Layer 6 of a small transformer language model trained on English Wikipedia (9 layers, counted from 0, width 128).
A neuron's activation on a vector x is ReLU(gate . x) times (in . x), where the dot is the dot product.

Input weights of the MLP neurons that the questions are about. A number n stands for n times 0.00059.
n10 gate: -31 -187 -58 -63 136 218 221 225 -96 158 140 111 -158 31 -188 -224 -59 105 132 110 126 57 94 218 17 -59 169 43 137 162 -109 187 36 -54 39 182 -27 247 152 -23 -56 213 -127 -41 -363 71 -18 319 74 58 -184 244 122 -60 -35 216 154 -5 -5 39 93 -150 9 -82 148 -18 14 322 92 238 -46 -101 161 158 356 80 296 33 -40 -70 18 -54 -31 51 -81 41 37 140 5 9 -18 283 135 49 -158 311 -165 -87 36 121 -22 59 -230 -89 -99 55 -384 92 -132 -96 122 49 57 -46 -87 -348 -230 -18 -125 245 -252 -49 126 321 -132 -59 -194 119
n13 gate: -45 93 -65 -207 -178 -229 233 76 -273 -71 -59 -161 203 -236 90 -136 -20 -82 -97 -67 190 113 111 225 58 41 236 -199 48 -25 256 169 50 112 -63 41 237 60 -223 -87 -210 10 -281 -223 -199 -386 16 0 -127 -166 62 197 -183 -121 -136 238 -153 -112 -329 15 94 -233 -167 -68 -237 25 51 -111 -64 26 -66 392 40 177 153 258 -161 -37 242 99 -81 263 -20 172 -176 -237 98 143 20 73 -35 -157 10 114 -341 -251 -10 88 -55 117 -20 25 -224 -115 -350 5 63 145 -245 241 -249 160 -353 -193 -129 -95 0 343 -136 119 -217 186 -162 -55 -26 -103 -274 -178
n22 gate: 140 33 189 -255 -267 131 -363 69 115 35 -287 -70 -15 57 204 -29 158 -130 -263 -85 218 24 137 40 387 20 -189 -66 -19 -138 302 30 150 -128 9 50 59 230 101 -109 102 30 -273 -256 172 92 191 91 14 78 115 201 -5 211 -71 49 247 69 -25 -38 0 -120 -219 -212 -20 188 162 -24 -38 10 -73 197 -161 167 62 347 288 25 10 -278 138 20 49 287 122 -280 110 -176 -222 -52 -96 -285 193 217 -125 10 -369 -127 -15 -174 10 -123 -198 252 -177 -268 -89 -115 -54 -164 0 165 19 25 30 126 -170 209 282 -211 170 68 -157 63 -164 -55 -93 -143
n49 gate: -118 -39 -128 -5 -5 -124 70 60 473 -25 58 123 98 422 -35 -15 35 -289 0 -416 -299 243 -50 -66 -144 -181 -218 -297 -114 -92 86 -137 -64 -20 -190 56 50 65 236 -5 -26 -50 -205 30 -32 272 118 97 -48 -15 0 -200 35 14 14 15 20 -50 -305 0 46 -157 306 -379 -75 181 -266 -25 179 -352 222 -78 0 -85 176 128 219 -280 -24 5 35 -180 299 -109 -10 153 91 -9 246 -67 39 -77 -104 167 112 392 71 -96 -118 -101 -5 90 -128 74 105 -24 -105 409 71 15 -80 134 -59 -154 137 10 -337 253 174 128 -127 199 217 89 -197 -15 -285 -88
n75 gate: -205 439 -117 119 -473 357 178 89 -50 109 72 5 132 106 177 216 -159 -106 -416 -55 -95 110 -74 55 -14 0 -157 -19 56 -72 195 -90 -20 124 -245 -120 -266 -187 203 249 -257 -174 -121 -84 268 -166 -299 -30 100 236 -25 198 178 -359 123 -5 45 20 -45 -52 -132 -306 14 271 44 165 -25 5 10 164 -55 -19 -25 -54 -121 155 -123 -46 29 -316 -85 -282 -84 -28 39 45 60 56 204 33 29 -29 -231 131 82 148 -266 100 -161 43 34 -129 58 137 322 -14 -57 -51 -30 -266 119 -69 58 -46 25 -49 278 95 -113 -137 -10 167 250 343 240 -246 149 -121
n167 gate: 19 320 61 142 -138 288 246 28 174 -114 97 -92 244 -225 183 42 -138 -192 -144 58 219 55 -185 100 27 -219 -61 218 -22 120 -10 -331 42 62 -140 -67 236 184 -126 -305 -143 -114 -51 -33 337 -150 -44 -58 77 104 0 175 -366 -149 -23 137 43 199 -270 9 -156 -37 83 378 99 -93 81 47 -50 -240 158 84 -363 52 14 42 90 -59 -116 -151 -33 147 -5 85 -9 -67 58 317 190 219 -125 -50 128 9 -125 29 39 123 -19 -50 24 200 -158 -234 -280 174 227 87 153 -197 100 300 23 -24 19 -99 121 153 -216 -112 -10 -208 -308 -5 144 -5 176 -60
n10 in: 90 -50 51 87 74 -206 117 139 385 -149 -174 191 134 -224 -151 -224 9 -119 -159 -199 -92 -38 -156 31 -71 -332 -69 -167 12 13 141 -48 120 17 -66 -40 100 -173 -281 39 9 -88 -59 310 194 -95 80 -299 -13 -91 -67 169 48 -29 88 87 -123 -39 157 -59 45 196 63 75 9 34 214 -177 -67 -171 72 -64 -139 65 -289 141 -39 -140 -51 -76 35 -83 91 49 -91 155 168 -160 83 193 -132 -332 14 21 255 -287 106 75 -30 4 238 -253 26 73 -192 45 104 -138 13 128 -52 120 -252 58 -35 82 89 163 246 116 151 -268 -274 -95 136 190 22 -136
n13 in: -124 65 -348 -178 -146 109 5 -101 -93 -155 -132 64 139 131 -163 -240 -111 -221 -64 -103 154 192 -212 -49 -311 -73 57 -153 -41 150 -107 88 -10 -53 55 -49 14 293 35 -54 -231 -63 -226 184 179 -81 10 74 98 0 34 -79 24 -161 -93 -82 -5 -53 -184 -28 293 147 -103 250 -241 9 -184 14 -98 235 156 43 168 -106 -175 294 -115 70 -184 -109 -112 -135 -106 210 139 -49 15 5 44 -140 90 -140 -331 -142 146 75 196 -153 -386 130 -369 -179 -19 -52 -295 127 301 361 -5 -323 -5 -182 -185 -154 -192 163 -104 -215 48 -139 148 72 20 263 -152 49 174 -184
n22 in: -142 -28 104 -58 -193 -20 -202 -24 83 188 -379 -290 -138 -163 -143 0 -19 49 24 249 162 -308 58 87 -148 -97 -157 -64 201 322 -223 -29 -81 -154 78 -126 -253 57 -74 -39 -155 -68 -9 10 270 228 -84 187 -18 139 -142 271 -67 257 -106 187 160 130 -19 111 10 -108 -140 106 321 160 -14 -181 -14 -437 -107 0 -100 -96 -131 259 -91 -75 -19 -183 145 120 81 122 167 -215 29 0 -222 125 103 -279 80 99 230 243 -239 65 -90 -161 -258 284 66 166 -72 -154 -166 -25 -77 -214 48 285 9 -20 -93 157 196 316 162 -168 201 38 119 -152 102 -58 -63 5
n49 in: 0 32 122 -109 -5 127 90 -227 -106 -124 -176 15 195 166 -24 -292 -210 183 188 260 -147 101 289 -264 0 234 0 259 -167 92 -14 101 -239 100 0 -5 5 90 58 -48 118 339 176 33 -81 -291 -126 -414 196 85 140 58 43 389 -123 95 153 14 166 -14 83 75 -60 -55 90 -74 -62 19 262 20 40 60 208 85 -320 -163 -217 128 56 10 234 90 -251 -117 -184 24 5 125 48 101 -79 -179 -143 98 -74 83 24 27 5 14 146 -257 -210 -267 -371 -27 -91 -282 -48 111 -29 42 -93 34 -121 -71 150 29 -363 370 -15 28 -93 -52 82 -87 76 -268
n75 in: -145 78 103 5 -350 167 -119 -24 -58 -48 -246 73 -186 18 52 -340 -234 111 24 -92 119 -37 -223 207 -27 38 5 228 -18 -65 111 39 -33 -62 -100 -159 -175 -388 -68 -96 -35 -292 -111 -162 76 -89 -44 -146 -124 336 -155 200 -153 9 -457 -67 -38 195 -171 -289 -44 -149 5 14 275 -33 -243 -170 -198 -49 -145 -126 -156 -43 -135 98 -322 -5 181 -152 19 114 -66 -193 -43 441 -14 45 186 78 139 -5 -202 210 172 -15 -300 -169 -5 27 -331 -105 150 -28 -57 -229 118 -58 -72 -169 -72 -179 -238 -122 -87 14 -19 120 47 20 -29 -52 152 -104 -173 -150 -81 46
n167 in: 125 -35 -165 -113 -32 -163 -9 -317 263 -32 177 -37 89 132 45 -306 -255 295 220 -124 -70 -101 -190 87 -57 0 -85 30 -60 79 -224 -248 -13 178 -147 -247 -23 329 -88 -32 -287 -228 -22 68 67 130 -5 70 -48 -23 180 -200 118 86 222 181 -151 -91 18 52 252 -111 40 -70 -140 13 136 5 -140 52 34 -222 -144 -41 -106 31 140 -338 -186 -182 146 0 158 -94 90 -457 5 175 168 -118 -53 -66 -14 -307 -173 89 -115 -336 -188 -118 99 95 4 134 95 -85 61 56 73 -23 -68 206 98 -9 -23 135 157 -23 225 -279 -88 -230 42 -18 -170 -23 -14 -159

Each question shows a token from some text and the vector x that enters the MLP there. A number n stands for n times 0.0098.

"===": -84 -237 43 90 73 37 -22 -48 8 -53 -39 4 148 -47 -18 -30 -22 94 150 -24 41 -18 -37 -18 -57 36 -12 -65 98 -73 123 77 80 32 -43 5 -272 113 -20 -56 6 105 9 5 26 32 13 24 59 51 23 102 -10 -58 -36 20 -61 -76 95 77 20 86 106 77 -17 81 -7 81 -69 -2 -147 35 18 81 -153 -30 109 -70 -91 -69 -47 70 48 -246 97 86 18 -70 61 -82 -138 -92 79 87 28 106 50 -61 77 -55 -22 -12 -52 -43 -38 -34 13 -137 -42 -52 57 23 -43 93 -39 25 -134 95 18 39 10 -132 -25 -15 -68 55 -150 51
Which three neurons fire most, strongest first? n10, n22, n49

" the": -51 -58 103 -53 -16 43 28 -34 89 -32 -48 -17 34 -95 -91 -51 -80 -20 -30 57 94 25 -68 2 -98 37 24 94 19 -66 -7 -2 21 -7 -148 -31 3 41 -48 -13 2 -61 -35 63 68 6 -26 -30 -12 9 21 -38 -87 -4 -137 -7 -60 20 -28 70 17 -11 -23 3 44 -20 -26 35 -19 -37 -295 45 98 57 -26 -9 -28 46 -2 57 -84 -19 16 -10 18 44 87 98 53 -57 -111 -109 62 -12 125 34 7 65 37 2 53 20 -42 131 2 22 -22 -1 24 -137 -61 101 -45 33 8 0 63 88 19 -38 30 -3 15 16 29 40 27 53
The most active neuron and its activation: n75, at about 0.47

" p": -115 -52 71 -151 -41 56 27 -120 25 17 -83 -24 126 31 90 57 11 -6 65 50 44 49 -31 -69 37 98 -92 113 58 -80 53 -100 34 -30 21 -123 -159 125 -5 -13 -26 -11 69 150 60 -78 -63 -12 84 -238 81 83 112 -226 54 -43 -5 -126 -151 73 -8 -51 -232 33 65 30 -42 108 17 107 -35 -22 85 -32 132 30 7 -70 -95 24 -73 125 -59 38 13 99 -119 67 26 -161 -3 -70 -120 140 14 64 33 41 -65 -101 37 35 12 10 47 124 16 86 -105 -318 -207 79 -62 -48 -134 -45 74 -27 39 81 26 -186 2 -124 109 36 22 239
The neuron with the highest activation: n167

" P": 29 -113 -48 31 -28 1 1 -99 25 43 -10 132 -52 74 -156 -78 66 -37 -71 25 20 -93 38 -69 -24 7 19 65 52 -52 17 -35 -92 17 57 -97 -124 2 -135 -13 -70 -42 74 20 157 -52 -32 -58 226 -86 127 3 -49 -50 -13 17 -88 -117 8 -61 66 47 -18 34 20 -23 122 44 92 130 -30 -4 65 -76 69 -51 189 -136 -64 -61 25 0 -2 152 -20 31 -17 73 -35 -228 -156 -88 -116 -62 -11 -18 108 1 -69 -85 42 -22 -26 33 14 113 -67 -24 -12 -280 -10 22 25 49 -112 -5 -57 51 110 86 -55 -38 46 -114 118 88 -42 141
The neuron with the highest activation: n10

" al": 83 -55 -73 -49 -27 -67 14 43 -39 63 121 162 21 -141 -114 -64 81 -153 100 30 2 110 -77 -10 110 23 -73 146 58 -62 -121 -23 -307 -115 -223 -139 -208 101 -40 -120 -43 -70 -53 160 -49 -107 -7 194 -9 -24 -55 70 -75 -71 -15 -66 -88 -50 -5 -54 -79 87 -120 1 80 54 -32 22 -13 -160 -41 -85 -22 -3 -33 -1 -124 -66 -62 -92 44 67 -6 22 -129 -56 -2 -59 58 77 38 135 -162 34 109 144 23 168 38 145 16 -186 -79 158 95 97 18 6 -228 -157 -56 114 31 -20 -118 -52 103 -66 23 -47 64 -34 -4 -88 -2 49 14 113
Which three neurons fire most, strongest first? n75, n10, n167

" 8": 40 -236 104 15 -89 -88 7 -87 109 -61 94 9 -92 -130 -85 -108 24 -15 27 36 -76 9 -102 -99 53 43 -86 155 84 -117 64 22 2 0 20 -79 30 93 -89 -52 22 -5 20 23 -154 68 11 -24 108 29 -14 -79 69 -15 -189 -50 -45 40 33 110 -102 11 26 51 13 -67 -65 -18 7 108 -50 38 -47 12 -30 -37 15 23 38 -82 -80 29 23 -206 -13 110 -9 109 50 75 -28 -96 -142 -14 26 61 115 42 17 28 151 -155 59 8 -44 164 -17 -4 -78 -46 110 -28 -27 7 -34 12 -37 77 -64 -4 24 80 134 -64 1 -168 -189 180
The most active neuron and its activation: n49, at about 0.2

"ther": 8 -76 -42 2 -18 -174 57 -36 -32 22 10 7 -47 41 -151 18 -5 -13 69 -199 192 -177 -44 36 -17 29 -22 -19 51 116 -29 19 14 -92 -75 28 31 150 -4 -104 -36 -67 16 -92 -73 -38 34 7 165 73 -96 94 128 81 -138 72 -4 -103 -1 66 34 -117 -58 226 72 58 73 -19 92 -131 -96 113 9 34 -111 -32 69 -194 -189 -55 18 46 -91 -44 -49 70 92 124 -58 -58 62 90 65 -3 -11 76 2 -156 69 68 -42 64 56 36 -54 116 15 94 84 -230 -151 101 86 52 -123 44 36 -150 46 -100 -64 -161 -72 10 -17 -9 8 117
The neuron with the highest activation: n167

" |": -18 -53 -17 -12 -28 -77 15 -21 12 29 98 -72 -45 8 -137 -122 2 7 -12 -7 -57 -106 -71 57 12 12 2 53 8 84 -48 37 27 3 53 17 8 31 -72 -17 7 3 7 3 88 -54 50 -119 18 72 62 -138 0 24 -115 -18 28 -6 -43 18 -18 -11 -31 22 29 32 10 -10 -42 27 -258 44 31 9 -69 -63 89 25 0 -98 20 90 -21 -122 -31 -5 50 -241 -20 33 -107 -114 -72 8 49 10 -29 66 29 52 6 -43 40 18 20 -22 -33 3 10 -62 -81 7 53 28 -64 32 -134 21 -32 3 79 32 27 -101 32 -24 -55 120
The neuron with the highest activation: n22

" h": -21 -41 2 -55 -3 2 -31 -47 42 22 51 -68 10 34 -122 29 130 -150 49 95 34 36 -63 -3 -107 213 -65 64 27 -66 11 -84 -106 -60 -36 116 -55 55 -88 26 43 101 50 177 36 -147 -29 35 43 -147 12 -179 163 -151 1 24 -61 89 -45 118 95 -107 -170 60 -37 -158 -80 111 -30 -43 -37 -131 113 -111 106 -22 -9 28 -54 49 45 52 -16 33 41 -83 -38 301 88 105 -27 -56 -24 50 206 84 -10 171 47 100 59 -86 57 60 -25 95 109 57 -52 -88 -92 161 -24 38 32 -4 136 13 54 9 88 -128 -31 50 54 -62 28 37
The neuron with the highest activation: n167

" em": 174 -150 -96 0 0 -54 -59 -19 33 38 49 -18 -126 -81 -142 -56 26 35 84 48 31 9 -56 14 31 98 -144 77 90 -19 72 -78 -102 -45 -42 -40 -88 52 -53 29 1 -36 -35 31 -131 -17 30 -60 15 -97 82 131 -4 -103 115 119 23 -97 -51 209 101 -106 -91 -27 -78 28 -8 7 -44 -20 -167 -91 -87 7 -84 152 162 17 -17 10 120 121 97 117 0 -69 -62 10 -6 -112 21 32 -46 68 13 2 -155 168 62 -4 95 -183 -81 -17 -124 92 125 13 65 -106 -15 44 -5 6 -39 -35 35 0 14 -43 -19 -27 -6 -3 94 25 75 248
The neuron with the highest activation: n22

" Cap": -27 -329 86 -191 10 48 -33 24 -71 80 49 66 -43 -42 -30 80 -34 -139 113 14 31 -44 38 8 -63 45 6 2 56 -72 60 16 -197 11 26 -47 -39 6 -33 -124 -16 136 27 -136 14 12 55 129 125 -10 143 -65 125 4 88 -58 -156 -87 -102 195 104 -2 -158 -130 -77 66 95 135 178 83 -111 -114 12 12 49 56 2 -53 -8 -53 65 67 56 123 91 -6 -37 -15 -62 -103 -31 93 -73 -59 96 -135 -16 52 23 41 13 9 62 -57 -20 24 17 -9 9 -226 -93 109 -58 21 -42 34 -37 65 112 -35 -15 81 34 -160 75 107 6 31
The neuron with the highest activation: n22

"ia": -25 -93 32 93 54 15 -34 -22 42 11 125 112 -32 -9 -162 -58 -32 34 -70 -31 50 184 -71 -24 -119 -13 51 255 7 23 64 47 -95 -88 -118 110 -136 83 -112 -71 -27 -31 -18 -91 76 32 57 94 13 15 32 -54 48 51 86 -27 116 -45 121 51 85 22 -46 -4 -51 22 31 84 47 0 -215 123 34 -34 -44 -132 33 8 -101 -28 53 -2 54 -1 184 0 42 -41 -77 -59 -46 -54 -4 -65 -6 -13 88 -14 -7 115 38 -53 -35 -25 52 98 5 15 -30 -38 92 -115 -24 15 -35 55 4 3 13 24 -26 -139 -18 -120 -31 88 102 93
The neuron with the highest activation: n10

"u": -4 -157 -153 -112 -53 36 33 -88 -46 -26 145 -48 -10 -51 -73 -133 6 -189 11 96 68 61 -66 -255 78 -26 -38 185 123 -61 20 -63 -179 0 -81 -7 108 25 10 -6 30 0 57 59 131 7 88 -58 13 112 111 -63 -107 -46 1 -164 2 7 108 59 -18 180 30 24 -94 51 95 50 52 -72 -83 -88 190 -157 -33 -111 0 87 -7 -118 -57 81 53 41 14 -83 25 98 17 161 -45 23 -53 -22 -71 38 -14 90 67 74 13 -85 52 -110 -13 93 -59 77 195 -128 79 36 -9 2 -104 30 -124 -64 -7 -109 -125 -7 13 49 39 197 28 0
The neuron with the highest activation: n167

"|": -16 -103 121 42 -14 -37 119 46 18 -12 -17 116 77 15 -31 0 -4 -13 53 28 -35 -96 -7 -19 -37 47 -7 1 28 -100 47 13 36 0 -57 37 -54 9 -54 -47 105 -17 -34 107 43 -6 -17 59 12 96 -25 30 -50 -15 41 11 -19 4 19 89 -76 11 117 -41 -27 -1 22 6 -19 1 -279 35 -7 93 -2 -7 82 44 1 145 14 51 15 -145 1 71 -58 -140 35 7 -94 -120 -19 26 59 54 61 61 166 -46 47 51 22 9 -38 72 -48 8 13 -39 87 20 -81 54 -24 -29 -51 59 -41 -43 19 -11 3 -122 27 63 4 10
The neuron with the highest activation: n49

"en": -82 -5 -74 39 108 113 -40 -13 -104 152 120 14 121 -71 -13 -83 -24 36 82 25 24 -108 0 12 -8 36 -90 30 76 -75 175 176 -99 -123 63 20 -213 54 -139 -5 -79 30 -22 16 88 68 -12 -152 -8 -21 164 -223 -2 -94 142 -57 3 93 32 199 187 77 -28 -105 -43 95 -66 -12 73 -55 -48 175 36 -44 -39 64 71 249 -100 -67 47 -77 84 106 -182 -9 175 23 -8 -74 14 -5 -103 -102 106 -92 27 70 -2 131 -93 163 -100 -88 109 78 -70 273 -39 -39 -100 29 -65 -72 -19 -50 -121 -124 -30 -105 19 123 97 38 58 150 -25 124
The neuron with the highest activation: n13

"arter": -16 -85 109 -55 -41 -41 -51 -54 96 -112 -55 200 -279 -108 -17 -132 -16 35 138 -106 -11 -107 -134 10 -141 -7 -95 -28 53 3 149 -36 -70 -50 94 40 13 102 -38 -102 21 -14 21 138 52 143 -34 4 144 76 55 -25 -131 78 -14 34 69 41 40 -11 108 -16 -50 -50 100 93 -93 17 62 -89 -96 -89 156 134 -39 34 -15 35 155 -58 125 -118 49 132 -14 104 10 84 -70 44 46 -11 -97 -208 39 -8 51 120 8 33 -60 -33 -30 6 52 8 53 200 68 89 -116 114 -138 29 -87 74 -50 197 -155 -131 142 -213 47 -1 -123 91 -29 166
The most active neuron and its activation: n22, at about 0.16

" her": 14 2 12 -135 13 -91 -49 -43 113 65 4 -159 28 -134 -49 -23 -70 -3 -175 -40 150 -38 -82 -5 -204 53 2 28 56 -9 -43 -70 20 -137 -34 92 -29 -26 55 21 77 -119 -63 124 -32 -72 -83 -12 113 50 25 -36 -48 -91 -119 -5 1 11 -80 133 -58 -62 -107 5 -57 -37 -149 9 77 -54 -209 91 -57 85 -55 144 89 206 -97 -1 -55 31 -98 123 33 31 -28 62 -37 -20 19 -74 23 25 1 66 30 62 36 20 -76 -60 6 148 33 -8 -81 -105 43 -44 8 62 -38 -46 15 40 38 88 -30 -120 -39 39 91 -38 -18 -24 -26 47
The most active neuron and its activation: n22, at about 2.8